Layer 8 of a small transformer language model trained on English Wikipedia (11 layers, counted from 0, width 128).
A neuron's activation on a vector x is squared ReLU(weights . x), where the dot is the dot product.

Input weights of the MLP neurons that the questions are about. A number n stands for n times 0.00068.
n46: -83 158 -117 -182 -107 149 98 -31 -40 67 -8 0 95 265 127 25 -282 109 59 -52 169 -181 63 -205 -150 250 -52 180 -363 -97 -59 -189 215 198 115 -56 73 70 16 4 -60 -32 -188 -82 -66 82 160 -205 17 61 149 29 -115 80 75 -15 105 -241 29 -92 48 -12 205 -191 -181 238 -165 157 61 51 -86 186 -227 -90 4 -16 41 -241 7 -108 -218 207 124 156 -28 186 -81 58 77 109 -171 226 -130 153 -20 -174 -81 99 30 -32 -157 -8 -59 -134 105 -81 -52 194 32 -52 -215 -180 -38 -4 121 -228 -4 51 -26 40 242 84 -184 -4 60 192 12 -20
n91: 31 70 -91 -34 -32 44 -77 42 65 31 -94 -120 71 136 -101 25 43 -62 193 -83 -178 141 -102 12 -148 -234 -63 8 261 67 -23 -233 172 68 113 63 86 295 168 -122 -67 171 -116 -56 -50 48 311 159 -118 88 87 -41 -51 55 -31 41 16 -226 66 -240 166 121 -113 100 -56 98 -12 -52 34 -150 12 -49 45 132 -273 -244 -128 -400 120 -126 -119 44 -88 -99 121 -63 -128 -29 -242 103 99 57 158 20 16 47 0 121 -52 -31 23 67 -206 -79 34 -133 265 227 60 201 -29 -4 -135 -108 -45 -20 -134 31 202 145 -142 223 -141 -166 -51 165 -38 288
n98: 22 276 -30 -69 -22 15 -78 207 -183 -104 -31 110 -14 27 -67 -35 -36 13 -27 -4 179 -63 -43 78 -194 -59 -68 117 -100 -42 -11 82 -81 256 134 198 59 91 -126 90 3 89 -103 -251 -289 30 190 58 -176 -96 229 -179 -204 134 -118 31 -29 90 201 224 -120 -104 -171 -108 -204 -111 -124 99 -97 49 63 -89 -48 0 74 -74 118 -203 -30 69 -134 66 -52 -123 -14 58 -55 15 -156 29 84 228 -156 -51 137 89 77 30 86 18 -3 155 93 -30 95 -112 -29 157 33 -123 -22 -67 -52 27 -223 70 -90 118 61 97 183 0 -181 -222 -34 152 99 239
n112: -80 -91 54 -43 142 46 -76 -22 -86 220 -3 111 10 20 30 212 96 -184 66 52 60 -89 -45 13 59 115 10 120 -82 29 -41 10 82 104 -149 -154 123 66 192 83 -194 57 -60 -26 -60 115 -78 130 60 82 -29 206 -283 148 -140 -86 -134 -160 -27 -9 0 36 -20 75 16 -6 -81 -7 -74 -129 -30 -122 116 -3 -44 46 3 -112 -163 235 47 -180 6 187 -140 -150 -216 -3 124 42 9 -23 3 -142 148 -102 -242 26 98 22 -15 -52 -200 -152 -88 25 87 -76 36 132 47 106 -70 18 -7 36 142 32 -99 231 126 -52 -122 152 -81 79 3 32
n138: -23 -192 -41 -131 8 -246 -84 27 -105 203 34 -8 141 -4 -177 -87 203 79 -36 51 230 44 18 -52 72 36 -51 -111 120 -96 47 -12 199 -16 153 113 45 50 -245 90 -85 263 125 -112 -92 -249 42 241 -24 -56 328 -162 -113 -16 -23 -127 4 -45 -165 4 -8 -68 60 -4 -59 51 91 127 -120 -122 -257 -45 215 -31 58 72 -88 -100 -123 4 -38 132 -91 -134 -16 -231 -224 73 -166 -312 -30 42 -38 -16 118 -58 -20 -190 130 -198 56 52 54 -41 -76 -110 79 -231 84 75 -175 286 -101 218 -135 56 -169 245 -183 -16 199 11 -273 59 70 104 -149 -124
n163: -179 -61 42 117 82 -44 -133 77 53 21 107 26 101 -155 -44 -256 183 190 -30 -73 -56 -144 -133 151 -194 126 230 -21 0 39 36 -103 37 55 -326 97 -141 102 143 -101 51 -68 -241 18 -7 236 -81 -18 11 -85 142 -82 -79 307 -25 62 -48 45 -272 -210 65 133 70 125 185 -179 -4 51 -17 -32 -181 -65 -24 145 -11 -165 191 -99 -27 0 154 4 84 11 100 130 4 49 111 -83 10 -29 97 -18 4 -121 -121 -163 58 193 -152 210 -18 -72 25 45 94 -279 213 18 0 -78 -65 7 34 92 -11 82 30 -108 137 3 -55 -123 226 184 -113 -118
n164: -60 -13 -98 -95 -89 -40 -174 -120 -117 155 124 129 -80 91 249 194 -123 32 -56 138 -7 151 99 -181 -132 -79 -169 114 170 15 -99 7 -61 54 -48 152 162 -146 -109 -30 19 46 88 191 29 -14 -39 155 -83 98 111 141 -89 -27 149 -41 30 -223 -63 45 -13 -10 58 -125 50 -70 -118 -10 -38 -88 -157 -143 88 -13 46 -10 20 -63 150 -167 -32 -10 -119 157 13 -85 -58 59 10 7 29 189 -45 -3 -107 49 -24 -62 -111 -30 13 -98 79 77 191 -42 -64 -100 -149 -63 17 31 177 44 -73 -105 -473 69 9 -50 -7 -29 184 -17 109 140 110 208
n186: -111 -163 117 58 137 -73 59 35 -106 -143 7 -29 -39 19 -166 -133 54 -95 -10 156 270 225 106 188 -116 -77 11 -25 -99 -78 164 -92 -11 113 129 93 -144 31 50 -47 51 227 -79 -107 -91 140 -21 239 -75 -48 4 -82 164 208 -225 -86 157 -45 109 48 -51 -288 229 -27 -29 11 -123 76 45 -7 99 -82 88 191 -35 91 -117 236 -23 119 -112 -55 10 -336 185 222 -106 -93 28 -155 35 -3 -96 -98 -61 139 7 -103 -10 4 -93 -21 -64 166 0 -156 108 -126 55 -245 71 48 -297 10 -94 11 158 135 77 61 53 41 -70 137 0 -26 4 160
n192: 81 -77 109 -4 -88 -78 12 15 43 -96 -89 -102 -131 130 12 -255 -23 153 -104 43 12 -171 150 -349 -141 4 42 -4 8 -77 -15 80 149 102 139 196 159 128 -223 -100 193 107 -81 32 -129 63 -306 -305 108 107 -156 -88 -38 -8 -219 -203 -71 48 -81 -244 -93 147 254 -156 4 131 145 98 -290 155 150 129 117 65 -178 39 -75 127 50 -112 30 -55 199 -74 104 96 -111 -24 -30 -27 86 94 0 167 27 -11 -217 195 26 85 -115 -148 -19 41 166 -71 -70 48 106 -78 -289 83 -52 -77 174 -24 -252 -27 7 -39 8 152 -179 117 -4 166 -60 103
n214: 50 115 75 69 96 -55 -30 67 -63 118 -38 -40 -25 -136 41 31 115 114 60 185 -115 -192 -7 22 112 103 7 -141 -77 -123 -14 57 -29 223 48 11 -141 270 -114 -75 -122 11 -292 -99 -63 -188 60 -116 -187 -48 18 15 -4 -22 -318 148 88 110 94 244 94 -100 18 34 -36 75 40 -11 176 -77 74 226 51 170 -144 -33 151 61 3 -72 -70 4 188 -108 4 181 37 67 -80 36 80 -45 -93 -47 -137 121 55 -237 48 -175 96 336 -64 276 42 -174 -51 -115 -135 47 86 -33 -212 44 -101 143 97 0 24 172 91 3 -107 -279 -74 55 -123 4
n217: -17 53 -68 -62 -191 35 -49 -374 -191 -253 91 -44 112 -27 -221 -197 -52 61 -188 161 182 -231 -108 -195 -69 18 -69 -190 -88 179 184 13 74 -105 311 137 111 -4 -30 26 73 -94 -118 -40 -232 13 29 -331 -36 4 96 -219 124 199 146 74 -66 -112 -45 -148 78 168 4 109 -165 60 -218 -9 54 -210 -119 -123 213 -8 -51 -255 97 -215 -28 4 8 206 -63 22 60 78 128 98 -137 -13 256 -217 -314 130 181 98 44 89 94 21 111 144 17 36 -29 150 -43 -160 -44 -203 36 -142 201 -147 -86 18 65 346 -89 -138 55 -385 -40 -9 8 163 160 -21
n218: 67 111 -41 15 53 0 -392 -165 -87 -31 121 -4 31 -99 -36 -13 102 -10 -91 -56 219 85 149 20 -38 -89 86 -39 48 7 35 -117 128 -136 -41 282 102 -242 -8 63 -193 -43 -17 -266 -8 194 -319 -115 139 -36 171 16 -55 229 27 64 156 -26 145 -162 -75 226 -73 30 -123 -70 -56 374 -72 -73 -44 -139 7 -81 -123 -189 149 -54 272 -122 100 104 38 -36 156 -45 -108 45 19 -175 38 14 72 40 -87 191 -301 -77 262 -8 -181 128 -62 -112 -4 27 67 41 44 91 -151 -222 -101 242 58 48 16 -105 -48 130 19 64 -202 12 -52 -81 -338 47
n240: 0 -198 -48 -80 39 366 22 66 -89 71 331 43 -193 137 86 -174 -38 19 -94 -13 -95 56 183 -142 -303 39 42 62 -146 30 188 -187 -77 132 0 -13 -97 -209 138 113 -12 -58 42 47 78 108 -94 144 -31 -189 -208 -13 33 -93 -21 277 132 8 -106 -60 233 -108 203 -4 38 -63 -374 -4 101 242 47 84 -227 195 16 -141 124 -200 267 240 -209 -17 -147 135 109 0 -60 100 -36 216 110 -95 60 -4 88 -125 -21 -121 -216 138 -201 -104 -62 151 266 -37 59 65 -116 148 -284 26 -84 -4 -101 150 -4 229 134 -122 -21 20 43 -279 -122 172 -53 -92
n251: -118 -4 66 -236 -12 338 -20 -8 -18 -164 -102 -108 16 -21 32 -226 -188 -52 270 155 239 40 -95 -81 -13 36 -125 119 -72 -75 -98 -171 64 -116 -73 43 117 -138 59 196 -22 -93 9 73 35 -8 19 270 -78 88 44 -20 -125 91 -39 45 148 -196 161 143 -12 -141 4 -33 52 153 -239 211 8 184 64 94 11 -101 127 -24 157 -254 -54 59 -215 -24 72 -182 160 120 -100 281 -110 135 176 -145 -4 -162 79 -86 -56 -24 11 -8 -263 23 -369 257 -127 -53 119 122 -4 -67 -53 254 -15 104 -70 56 150 -156 26 -126 -35 306 8 -40 81 145 58 -23

Each question shows a token from some text and the vector x that enters the MLP there. A number n stands for n times 0.021.

"ach": -44 99 2 7 109 -126 -57 -92 39 -54 13 -64 -79 -79 -13 -112 -49 -38 -80 -142 27 89 -95 147 40 -95 96 -5 43 29 -21 -84 15 -54 -116 -91 14 62 -53 118 32 -36 106 -85 101 29 -18 50 32 29 73 -67 286 114 119 45 143 -148 -4 33 -52 25 -30 93 11 -48 52 -54 -66 -69 -21 54 9 3 -1 40 33 61 -96 2 88 -118 -53 -53 34 -132 37 2 24 -17 -120 63 -10 -1 -110 -17 136 -2 72 12 -15 24 69 2 37 81 -19 59 17 -69 33 73 -36 118 -141 56 147 26 -107 55 -7 -77 -94 -21 16 -17 68 -81
Which neuron lights up most? n218

" 4": 44 -43 -80 -36 121 5 7 -27 91 14 -13 -60 6 14 100 -30 153 -5 35 -93 56 -19 -216 11 86 52 45 29 59 35 -149 47 1 37 -132 -4 -29 -54 -23 10 27 18 -55 -89 -1 -79 26 15 4 63 1 123 101 105 11 -22 105 102 -121 38 -44 31 3 -10 132 -6 -23 -33 -67 -45 -71 -179 -49 39 -52 -43 -119 75 30 94 61 -34 -42 7 -158 -76 -34 -10 61 1 -27 81 23 14 -119 31 144 29 -48 -39 62 -213 -4 -41 37 45 27 43 113 -53 -112 41 141 -96 -44 72 2 24 -14 23 86 -2 -80 -63 -35 138 47 -9
Which neuron lights up most? n112

"ub": 192 10 -5 -82 147 43 50 -67 24 69 -56 -57 -74 -39 88 -26 -74 -71 -31 -71 -68 -184 -29 -70 42 -5 12 -109 62 35 98 45 2 -29 65 -85 -16 -85 -29 89 -45 23 -98 -33 97 105 167 23 29 69 91 54 36 -23 -11 91 -48 37 10 33 -52 -30 36 5 -40 -3 79 -76 -21 10 -84 67 2 9 -78 59 47 124 -42 20 123 -35 107 -58 27 -16 21 51 168 -70 -32 19 7 -97 -219 -8 96 -141 104 -129 22 16 -49 -129 2 74 35 45 -14 -29 182 27 49 -88 -160 2 58 10 -78 -5 -140 -7 39 10 -95 -119 95 40
Which neuron fires most, and how strongly? n214, at about 4

",": 55 -55 -49 -73 95 -14 -18 27 160 34 -38 -98 -56 -3 95 -112 104 -153 -49 -28 38 -85 -346 25 -26 41 18 28 -49 62 14 15 41 42 16 22 47 -11 45 20 -16 -56 -20 6 44 -64 74 14 22 6 -60 33 80 49 6 56 21 2 7 23 -57 8 49 81 9 21 -47 9 38 18 -18 -20 -32 -33 -3 -47 -16 -33 -124 96 64 -111 -7 -31 -35 -82 -15 20 99 -22 -5 156 -64 -63 -103 3 36 52 28 -16 -52 1 29 7 43 -9 -21 -29 103 23 -14 1 88 -23 -38 43 13 -133 178 109 -66 47 -119 -75 -10 53 77 -64
Which neuron lights up most? n112

" Sa": 65 -45 -12 -23 -60 125 37 41 -8 47 -54 55 -78 73 -16 170 -3 -99 19 31 7 103 2 -6 23 -10 134 -49 -157 99 -92 -72 -23 110 -69 52 24 -155 -2 44 -10 -3 17 -18 -14 -13 56 -48 29 76 -149 -85 -80 -38 56 -6 22 47 -9 -46 -102 6 8 -5 -42 80 15 -130 -97 38 -135 -61 2 33 14 -41 64 65 -71 27 49 -75 75 -36 77 -48 154 -154 9 101 -154 -94 -4 35 0 -45 11 101 102 64 -7 33 69 113 36 -8 -104 108 -145 37 -99 33 164 -149 -91 3 4 87 -62 7 -42 61 -102 98 -37 33 122 48
Which neuron lights up most? n240

"a": 31 -57 116 7 63 -81 -23 -79 65 50 -25 -38 -99 26 46 52 54 -12 27 -33 29 -11 41 -110 40 -65 -16 -3 -41 127 0 10 -226 -39 -76 -160 -42 145 -63 -36 15 18 35 124 49 -11 -31 -100 63 59 -95 -85 -35 54 132 -11 20 131 -119 -32 -165 -59 100 103 -42 35 102 -80 79 47 22 -20 41 10 -52 58 -44 13 -113 92 32 -210 62 -118 -93 -99 -3 -55 106 128 -82 -10 73 15 -76 170 -10 -2 6 37 -41 -109 34 3 -19 -8 0 20 77 -32 -60 62 99 -59 -67 12 17 -6 57 32 -74 94 36 114 -9 -25 105 -79
Which neuron fires most, and how strongly? n192, at about 3.5

" 1": -54 -9 -66 -95 129 -26 -20 5 75 193 -67 21 29 -5 100 39 103 -45 -36 -16 -49 8 -90 -100 39 10 161 84 14 35 -69 68 2 -50 -1 36 -121 112 14 -29 -106 -2 68 -29 89 6 94 -37 13 66 -50 18 48 59 -41 -87 110 1 -13 58 -6 -66 77 72 121 -32 -53 -63 -29 -62 -167 -123 58 -15 -13 57 19 -36 -172 99 63 -8 67 -60 -27 -99 -12 16 38 -143 -82 53 27 16 32 -43 74 70 66 1 7 -211 41 86 0 -62 12 46 -28 -41 59 65 127 44 -108 92 -147 46 -106 79 -56 -14 -185 -16 11 -12 30 56
Which two neurons fire most, strongest first? n138, n112

"36": 131 0 -104 7 0 49 23 28 66 -23 -75 28 22 42 54 -8 160 55 58 -30 -41 -33 -178 58 123 -7 -28 -45 232 -31 -85 61 -82 -59 -176 48 -48 55 -56 -63 3 -85 80 -83 90 44 128 15 -29 50 -1 41 53 21 -22 2 -43 41 -183 -33 -77 -78 -62 -84 129 -76 -15 -65 16 76 -30 -121 -64 -101 33 12 -103 -46 43 27 59 -28 -99 -10 -192 -28 31 -131 96 43 3 92 61 8 -96 66 63 -5 -15 -36 90 -7 39 31 -9 59 -9 142 83 96 82 -56 60 -30 33 63 141 0 1 -17 -18 -14 -72 -11 -97 13 -35 -40
Which neuron lights up most? n91